Layer 14 of a small transformer language model trained on English Wikipedia (26 layers, counted from 0, width 96).
A neuron's activation on a vector x is SiLU(gate . x) times (in . x), where the dot is the dot product.

Input weights of the MLP neurons that the questions are about. A number n stands for (n - 500) times 0.0012.
n2 gate: 434,587,345,560,549,394,496,538,438,277,338,372,452,405,274,276,353,598,585,183,500,546,222,585,424,566,425,703,241,485,456,414,317,578,565,535,520,651,521,620,585,517,377,456,253,474,687,469,575,634,528,669,177,555,545,407,408,533,625,438,372,407,608,466,558,280,595,392,736,535,541,353,462,360,409,572,559,608,377,685,137,671,473,448,831,489,441,592,516,554,614,448,628,659,293,629
n7 gate: 626,310,554,334,458,434,447,744,552,487,565,388,707,587,276,541,508,623,456,431,444,350,500,837,528,258,439,467,149,388,625,410,500,608,673,311,530,605,491,776,365,623,492,523,508,639,626,500,595,603,386,488,406,582,722,546,266,522,508,664,569,610,700,290,727,605,442,444,568,407,650,213,604,589,257,413,654,337,645,556,228,483,337,420,587,461,562,612,717,591,558,479,471,158,483,357
n11 gate: 629,293,477,396,635,631,515,689,599,592,555,617,489,399,504,601,400,459,482,477,547,384,112,377,551,471,536,248,496,478,918,404,609,555,431,470,679,614,508,524,546,488,575,454,519,651,411,560,421,530,592,522,461,328,418,465,276,682,519,504,296,346,436,377,579,504,354,402,566,643,512,673,369,396,709,618,496,197,414,702,526,365,460,390,323,575,580,347,329,390,474,304,595,337,626,485
n68 gate: 496,508,500,387,314,483,659,565,455,554,633,360,593,565,427,684,583,693,315,522,596,491,584,384,333,730,349,554,418,508,721,576,722,641,573,236,465,533,421,465,547,339,500,469,418,323,301,220,478,576,801,270,635,550,622,417,453,686,294,504,544,612,674,476,398,586,441,606,504,434,583,500,638,483,178,167,378,415,308,188,492,611,334,436,610,512,711,218,654,430,563,737,581,387,275,659
n81 gate: 593,577,355,272,195,675,500,239,425,409,580,655,536,400,376,142,337,343,561,580,613,313,748,279,517,584,372,487,712,478,336,722,524,603,298,527,435,817,557,364,500,270,450,517,343,534,438,647,245,558,436,377,416,446,500,597,454,590,532,538,589,477,450,310,666,482,455,194,635,447,775,504,361,837,642,569,647,318,561,838,711,462,370,673,208,739,481,260,455,406,617,491,495,565,448,536
n87 gate: 590,615,340,466,667,262,713,739,159,559,621,591,504,443,496,741,488,698,512,645,446,504,771,281,377,345,454,586,325,481,383,387,397,496,585,235,636,504,338,525,415,365,755,237,476,337,531,382,679,619,403,469,644,674,377,418,621,554,593,579,479,354,432,523,391,251,500,467,566,368,397,422,581,551,392,849,515,632,607,430,476,475,523,677,371,632,449,531,567,492,456,676,560,451,471,401
n94 gate: 691,413,572,595,480,429,689,377,573,454,454,595,767,763,504,429,644,393,689,533,496,597,428,500,584,465,278,477,573,423,440,444,628,649,224,539,320,442,371,193,314,466,686,341,472,592,723,551,587,437,613,442,709,650,451,392,436,567,565,624,632,561,160,355,672,380,516,587,443,628,438,601,523,574,591,511,544,592,315,817,405,697,301,536,380,511,360,304,559,417,382,317,276,365,446,571
n104 gate: 459,349,451,532,512,339,440,511,522,416,397,535,402,355,362,556,600,451,581,378,653,592,711,604,482,467,599,708,488,529,527,414,468,751,285,560,516,393,425,331,611,688,553,514,381,588,615,444,117,534,746,555,457,414,504,620,428,821,396,524,649,627,534,663,206,563,530,398,353,286,360,504,405,570,709,496,342,659,597,482,263,607,482,397,472,756,384,423,414,685,436,625,557,562,630,657
n160 gate: 269,455,706,543,431,541,548,626,750,738,461,698,470,421,679,537,427,485,515,616,256,468,556,854,662,555,531,467,378,359,492,369,452,562,310,404,369,533,441,368,648,635,422,681,592,583,588,504,535,373,576,591,334,563,423,430,293,492,542,266,601,614,538,582,201,402,574,332,492,591,577,500,568,731,437,695,556,455,616,762,381,366,507,504,562,369,409,395,625,702,507,575,489,458,504,648
n181 gate: 171,605,569,504,393,488,276,601,512,693,564,450,387,682,368,396,571,424,406,676,534,384,464,553,554,673,649,591,653,708,484,439,439,403,393,464,304,539,356,567,628,487,665,432,351,395,508,272,597,428,648,582,633,207,250,549,533,521,381,862,311,475,541,411,126,547,415,281,321,567,696,504,430,659,432,496,489,606,571,516,331,491,430,341,551,485,659,602,620,231,668,273,476,533,737,524
n189 gate: 482,468,358,500,467,455,550,597,260,461,606,771,450,654,649,423,415,414,228,324,524,471,212,500,381,794,596,320,88,518,662,769,667,266,355,745,679,250,495,371,444,490,336,683,219,560,261,500,562,400,626,469,458,336,665,500,666,385,681,552,629,696,279,531,688,371,345,662,420,518,614,518,553,707,510,578,457,459,354,553,568,273,328,606,160,604,368,438,577,314,391,509,643,207,241,455
n230 gate: 537,410,556,525,638,396,433,377,635,337,233,266,444,371,416,363,412,452,588,492,407,831,399,828,395,343,378,434,362,282,504,589,371,582,447,459,666,719,500,570,324,460,343,465,377,385,356,548,645,496,775,544,515,411,388,454,311,547,542,609,278,607,406,493,737,562,612,461,400,526,473,529,272,636,547,518,451,421,473,624,481,366,457,409,563,666,400,591,626,516,578,312,308,469,281,559
n2 in: 153,316,476,546,701,783,456,639,406,577,386,608,669,373,402,790,445,648,379,337,571,470,380,578,349,598,416,607,492,523,314,382,595,655,459,568,463,355,479,475,459,419,408,507,410,478,488,512,626,688,639,371,215,297,666,448,605,576,471,320,609,410,354,500,322,477,560,278,673,398,608,727,485,212,462,405,354,314,541,586,576,449,500,614,496,799,778,492,460,487,512,556,524,281,706,397
n7 in: 553,471,454,512,346,133,508,783,366,308,737,801,529,412,560,500,492,250,635,674,478,549,710,795,657,500,412,496,444,561,390,575,811,640,491,404,448,753,272,675,406,536,408,449,491,617,558,537,540,416,526,496,643,438,630,555,301,364,572,386,592,543,711,548,827,508,333,255,332,512,548,361,544,603,592,612,320,335,409,565,554,571,444,496,539,651,268,472,657,600,288,689,234,651,575,579
n11 in: 608,409,602,514,183,598,564,675,379,351,445,500,614,500,677,556,607,470,393,406,374,407,470,512,333,544,496,441,284,496,672,414,382,295,404,650,769,633,354,535,288,432,300,426,546,525,336,582,468,440,531,390,313,605,668,624,713,623,811,465,579,488,416,486,767,327,560,382,729,522,586,618,296,433,706,306,458,451,360,596,225,516,460,458,358,454,496,566,500,335,545,553,420,593,520,564
n68 in: 606,554,645,492,674,599,357,652,351,430,608,410,670,282,521,233,492,294,540,750,564,399,454,441,516,653,587,463,618,624,475,500,660,647,673,311,376,565,664,314,445,395,430,539,559,600,606,328,418,290,420,452,773,352,291,457,709,448,365,504,509,340,454,206,570,565,537,401,449,492,530,812,360,447,387,362,288,204,564,391,727,422,603,454,582,523,474,440,173,616,640,326,550,351,335,721
n81 in: 433,411,557,488,632,352,464,457,747,539,508,475,520,608,673,324,524,452,535,370,718,444,625,607,450,638,593,369,442,418,541,546,318,269,356,396,475,472,711,580,521,530,472,432,484,301,726,352,597,428,381,790,533,448,583,541,610,542,533,525,462,751,301,427,521,441,934,50,471,736,521,429,605,302,297,481,564,451,450,315,826,568,601,516,475,534,655,770,456,508,464,411,662,508,479,556
n87 in: 452,421,412,336,648,754,369,419,654,383,329,267,372,369,608,452,702,552,372,235,605,495,526,737,636,371,611,773,280,624,593,838,514,294,621,386,282,483,712,326,576,682,254,398,244,754,561,792,343,689,518,436,604,478,668,434,518,685,692,395,477,733,664,369,639,449,588,399,387,423,391,341,610,414,574,437,418,292,432,710,636,412,382,545,652,346,556,372,517,463,535,535,535,591,661,753
n94 in: 546,687,738,500,639,604,573,665,549,599,741,646,442,478,528,569,435,535,205,500,504,446,512,662,545,443,779,596,337,409,547,338,504,192,421,585,344,530,411,622,334,269,469,355,444,699,462,515,647,283,651,674,352,485,552,631,767,602,362,476,593,532,692,440,516,390,682,606,536,576,444,310,369,454,492,430,522,602,572,458,682,418,283,335,447,261,343,643,542,464,392,484,304,677,618,592
n104 in: 419,402,98,553,520,559,407,249,676,215,298,578,327,462,335,445,539,555,688,488,684,571,303,488,508,577,554,500,677,439,436,608,356,652,335,348,366,377,549,426,580,817,461,548,504,716,620,457,207,473,500,630,411,559,435,544,345,533,452,320,586,432,456,511,400,535,449,319,488,327,463,515,204,562,772,478,463,607,569,519,520,716,500,456,229,775,425,641,543,488,648,539,587,504,463,414
n160 in: 466,705,488,264,429,454,765,515,568,521,390,395,508,296,567,600,534,623,511,484,536,632,345,441,343,508,500,618,488,459,520,515,496,694,690,658,308,685,751,807,461,393,461,612,484,677,592,519,480,411,528,432,572,400,608,547,570,349,465,516,500,741,562,496,533,538,349,694,448,792,660,394,268,485,447,530,478,750,300,406,415,377,567,465,346,672,591,271,427,472,242,512,527,340,224,715
n181 in: 473,300,616,489,500,408,350,380,473,589,320,408,516,519,561,448,559,548,453,608,442,244,460,382,334,582,648,343,140,380,27,523,758,588,622,293,450,332,500,471,610,878,480,589,520,373,559,595,559,572,414,663,384,548,769,616,581,294,504,533,492,480,508,596,281,352,412,387,348,610,715,617,465,445,626,447,619,665,475,496,548,441,408,557,395,579,513,574,674,404,544,347,347,702,337,722
n189 in: 521,809,684,480,119,292,525,629,309,473,496,457,760,737,381,500,586,658,284,239,535,398,320,334,359,459,377,586,269,601,660,595,608,487,470,542,453,594,474,430,487,456,304,461,436,445,463,661,675,400,611,598,371,620,301,351,437,553,487,343,622,436,454,680,487,410,375,548,526,459,859,447,673,623,588,393,445,799,586,858,542,619,584,572,290,547,540,541,376,321,479,609,370,526,478,719
n230 in: 447,561,481,752,531,603,526,419,422,398,600,468,584,478,445,458,530,374,444,464,536,496,718,469,338,575,633,425,441,541,670,235,710,528,578,435,401,675,384,452,574,415,80,429,676,443,515,473,352,572,434,385,488,120,303,332,180,331,613,384,512,523,596,500,359,485,592,624,468,440,571,392,625,519,604,522,464,581,492,541,664,198,386,260,592,486,520,671,451,643,287,358,423,512,652,504

Each question shows a token from some text and the vector x that enters the MLP there. A number n stands for (n - 500) times 0.0082.

"es": 664,371,286,454,680,482,520,500,622,580,584,341,373,669,342,530,354,383,455,363,598,527,563,388,506,347,513,600,672,694,357,419,432,538,486,356,390,720,420,685,536,362,466,568,467,541,486,573,605,297,553,832,304,389,563,270,703,573,562,446,549,428,485,515,445,630,479,385,638,765,635,407,635,376,574,207,704,543,569,512,484,574,484,247,490,379,514,399,595,665,519,465,401,509,527,429
Which of these neurons fires most? n2

"ore": 551,319,395,592,434,573,468,326,554,665,566,571,594,687,667,503,471,350,370,525,512,354,465,342,497,335,650,419,545,620,443,482,443,320,562,510,443,556,340,547,622,563,507,643,433,609,484,472,374,526,516,782,294,482,613,409,630,337,527,435,398,381,351,430,635,657,517,534,331,605,549,458,637,546,562,228,706,601,477,383,643,502,674,359,486,485,400,327,690,888,604,319,536,532,501,239
Which of these neurons fires most? n2

"s": 626,235,442,519,466,420,652,402,604,665,484,448,454,646,479,514,460,422,503,269,675,444,478,292,505,299,464,411,613,544,272,404,519,551,552,376,445,671,419,591,446,431,467,535,652,469,563,435,573,467,519,658,370,241,390,338,723,385,517,575,602,499,210,614,506,691,229,656,612,486,684,524,493,505,540,256,650,468,457,462,412,524,475,443,312,410,334,338,718,629,579,668,300,493,577,433
Which of these neurons fires most? n87

"c": 543,479,500,500,748,534,523,134,559,638,563,517,489,638,468,548,576,377,86,510,527,489,475,337,591,346,620,493,516,453,497,401,640,652,740,416,515,575,587,352,388,426,340,566,450,625,357,454,777,624,423,532,434,355,356,429,645,415,404,225,634,444,435,502,439,552,531,574,767,446,485,589,607,568,729,493,402,421,399,555,315,730,634,507,448,429,386,363,613,468,434,457,449,548,504,625
Which three neurons fire most, strongest first? n94, n7, n81

",": 523,583,335,429,540,316,707,237,673,534,498,347,622,565,507,440,564,411,244,368,559,433,438,509,588,503,483,508,594,650,384,547,634,602,538,655,372,780,364,621,527,655,405,715,458,448,478,426,529,531,395,695,689,413,425,459,529,567,625,503,554,460,382,498,697,603,587,476,519,538,558,486,494,332,296,118,618,612,561,488,579,652,375,358,419,407,284,287,586,691,629,429,451,429,503,684
Which two neurons fire most, strongest first? n68, n81

"r": 580,228,421,504,693,451,770,233,420,703,389,508,564,669,534,662,630,430,242,420,438,411,543,425,528,553,431,590,488,710,343,595,756,480,568,285,468,520,344,574,374,608,493,406,456,675,634,583,537,789,381,536,599,405,568,200,622,390,381,461,415,326,459,477,453,590,327,453,409,573,451,444,487,444,562,528,614,428,408,439,541,656,450,490,339,453,486,430,611,620,716,543,493,575,506,720
Which neuron fires most, and how strongly? n87, at about 3.7

"ent": 562,388,584,717,511,430,582,405,615,649,479,462,333,749,505,555,331,481,264,515,704,380,181,325,576,343,430,497,546,598,483,493,451,487,719,475,638,526,546,477,596,437,398,273,536,510,569,360,587,432,251,632,485,271,469,370,533,580,643,348,393,259,397,598,509,693,607,418,375,562,657,617,618,374,515,494,412,752,470,364,446,554,527,466,459,588,306,491,679,606,489,272,605,523,452,403
Which two neurons fire most, strongest first? n181, n7

" of": 441,568,506,562,457,435,649,259,726,624,535,444,580,476,637,523,465,290,139,233,693,451,302,523,577,361,703,453,543,672,340,414,443,427,616,462,441,660,526,456,481,447,470,595,416,599,477,424,550,557,490,705,598,519,368,324,419,508,495,410,470,402,271,438,466,848,410,431,382,552,438,467,245,478,537,259,308,516,586,483,608,482,452,485,461,555,531,424,580,787,541,690,603,536,540,460
Which three neurons fire most, strongest first? n104, n7, n230

"ed": 654,322,327,541,468,501,657,485,631,800,492,432,586,813,490,603,430,237,309,277,778,347,627,539,499,322,338,435,628,279,300,437,590,391,608,528,449,715,537,516,564,331,452,596,570,577,485,405,617,432,466,720,530,401,625,423,631,541,549,530,429,330,394,501,459,678,497,499,581,683,452,578,446,359,574,330,446,548,557,546,480,557,512,381,472,342,426,439,616,676,678,338,491,373,460,524
Which neuron fires most, and how strongly? n94, at about 1.9

"b": 478,287,127,483,517,443,493,379,492,527,525,630,633,609,533,430,432,478,96,609,509,420,426,389,476,569,458,835,601,659,380,439,539,484,519,389,547,577,402,617,408,511,392,435,592,372,484,319,618,477,477,654,480,517,228,410,537,457,719,523,680,454,377,475,477,656,390,485,578,514,429,532,483,457,597,620,361,520,566,335,640,702,562,412,460,473,419,262,775,449,652,422,466,674,553,685
Which neuron fires most, and how strongly? n181, at about 1.4

"el": 555,477,234,433,612,572,582,416,588,563,448,482,749,665,659,525,393,395,409,502,630,406,363,387,494,490,681,599,535,512,290,475,520,475,718,542,410,691,462,535,429,579,523,313,570,580,348,504,560,576,696,851,437,503,351,401,457,483,475,490,566,587,394,410,383,482,399,352,663,540,860,528,465,464,563,449,408,548,315,334,406,562,483,480,544,522,423,370,718,587,867,367,372,609,371,616
Which two neurons fire most, strongest first? n181, n2

" de": 363,505,537,597,660,462,684,216,645,774,574,546,562,582,481,704,373,387,292,398,602,582,373,419,646,370,419,328,625,723,480,433,347,554,574,388,359,717,462,579,524,564,445,668,642,740,446,560,486,290,198,551,424,359,419,399,438,483,559,514,392,542,412,518,513,488,508,464,334,717,588,622,531,474,423,453,514,498,400,436,403,513,464,450,593,477,608,286,599,667,619,664,659,701,323,580
Which of these neurons fires most? n160

" a": 532,487,479,482,608,436,623,285,591,670,465,523,388,425,540,563,591,324,310,438,535,497,234,562,694,490,350,449,649,674,460,372,438,556,712,396,449,700,334,577,358,702,521,676,454,606,509,598,407,423,304,750,466,556,523,344,632,423,569,635,463,420,160,500,500,666,592,561,621,504,459,618,506,382,401,462,501,667,497,193,405,506,588,330,253,594,602,556,487,615,584,523,682,550,466,657
Which of these neurons fires most? n7

"ir": 708,663,362,538,368,454,595,243,474,742,574,601,553,489,406,445,443,273,229,500,542,489,401,476,485,478,426,437,494,510,287,419,458,434,705,541,459,545,88,525,457,580,558,499,525,445,513,570,686,674,397,679,369,403,434,462,617,636,580,504,441,472,337,408,611,710,577,530,244,264,283,619,399,496,583,211,454,460,466,541,358,361,571,476,404,530,423,660,580,581,615,529,483,402,610,507
Which neuron fires most, and how strongly? n160, at about 0.6

"l": 577,497,316,420,648,561,737,264,555,817,536,537,616,631,647,637,536,377,562,195,475,568,541,491,540,613,446,422,497,431,343,479,455,388,642,236,374,576,329,522,481,349,485,349,461,563,596,599,531,625,373,696,463,291,442,355,652,505,420,405,359,303,301,560,524,419,325,404,531,504,561,547,531,283,613,436,220,513,560,362,385,577,462,540,400,434,430,382,586,616,637,357,421,384,440,661
Which three neurons fire most, strongest first? n2, n87, n7

" com": 535,385,342,393,538,313,644,381,739,626,576,636,351,511,574,562,554,457,267,504,607,629,254,411,559,560,474,575,623,618,359,490,478,391,464,553,298,761,464,762,312,664,511,711,430,599,515,523,505,470,358,621,367,525,552,341,446,441,500,582,374,457,348,643,495,708,334,641,441,501,379,423,428,543,366,659,475,593,623,562,500,274,736,482,347,550,335,490,706,523,615,466,453,756,473,563
Which neuron fires most, and how strongly? n160, at about 1.8

" e": 448,594,446,537,591,572,569,289,433,552,371,503,468,541,522,521,674,228,333,541,477,634,597,346,599,445,368,334,619,704,561,440,306,397,743,526,375,576,422,788,385,611,436,543,545,561,422,670,491,481,207,621,365,438,263,341,504,498,689,733,461,445,317,577,531,557,507,650,408,567,757,592,577,474,387,333,520,534,508,474,510,489,562,359,291,533,601,512,667,523,572,524,730,665,475,669
Which of these neurons fires most? n7

"er": 591,501,282,503,585,691,563,200,488,509,342,364,607,748,408,404,448,520,289,258,553,401,174,411,742,545,598,698,485,558,507,499,483,570,462,624,427,667,413,635,357,562,291,603,666,640,503,520,612,406,505,660,343,532,491,293,720,568,326,519,442,431,271,290,456,511,452,422,555,550,508,578,555,458,505,510,562,533,510,397,466,519,639,462,450,448,390,359,657,558,664,502,562,544,324,278
Which of these neurons fires most? n2

"e": 688,382,319,431,551,635,659,443,422,719,478,601,501,688,601,624,389,409,257,275,526,453,768,333,480,506,471,369,570,647,340,558,403,566,580,389,448,575,337,511,272,510,443,475,358,681,616,737,670,374,426,691,394,655,493,512,526,686,457,552,626,435,382,653,569,513,576,585,318,444,589,624,450,556,569,329,423,527,390,596,591,701,462,517,518,566,267,508,621,802,570,563,482,630,537,419
Which neuron fires most, and how strongly? n94, at about 4.1

"ad": 389,73,417,680,454,484,660,352,591,690,657,627,596,576,600,651,442,528,341,623,560,581,364,278,508,539,361,308,758,381,600,518,319,503,711,565,539,457,494,578,441,472,428,470,474,392,358,402,648,496,490,562,338,325,526,254,653,407,521,492,558,503,486,613,449,764,666,456,527,622,527,478,573,536,522,517,307,515,488,299,499,433,446,535,405,428,371,398,697,803,553,521,436,485,598,521
Which of these neurons fires most? n87

"D": 558,414,486,414,457,485,527,396,623,691,510,474,267,440,420,489,386,537,286,486,603,561,506,480,805,379,414,565,558,696,512,590,539,321,563,530,464,549,349,642,596,642,427,568,620,615,525,586,611,567,347,693,513,549,185,184,731,547,436,451,602,339,254,677,476,813,554,435,363,551,554,442,620,421,539,438,358,486,462,490,452,587,513,337,385,474,441,428,660,741,452,271,468,656,511,530
Which of these neurons fires most? n2

"G": 552,503,345,460,588,517,582,290,486,630,548,407,416,345,418,727,334,454,336,472,522,510,331,359,629,489,254,421,666,706,419,558,656,272,494,519,533,640,472,661,589,594,397,549,652,518,466,459,609,559,445,754,426,452,247,187,785,618,588,492,617,395,297,590,504,626,521,446,510,619,478,450,452,469,513,460,409,511,233,477,370,655,615,249,420,403,438,577,547,645,415,325,552,544,511,612
Which two neurons fire most, strongest first? n87, n7

" the": 650,511,407,551,514,309,691,250,517,707,543,483,482,531,508,606,645,319,286,562,464,272,416,461,516,297,532,511,726,633,313,494,409,595,560,450,478,652,410,422,574,755,608,445,519,402,375,454,653,316,509,701,379,426,461,419,595,591,635,489,494,433,358,534,484,555,533,439,442,225,266,564,566,497,671,366,432,667,555,420,467,451,762,382,326,644,397,530,731,729,529,513,571,470,348,559
Which neuron fires most, and how strongly? n104, at about 4.7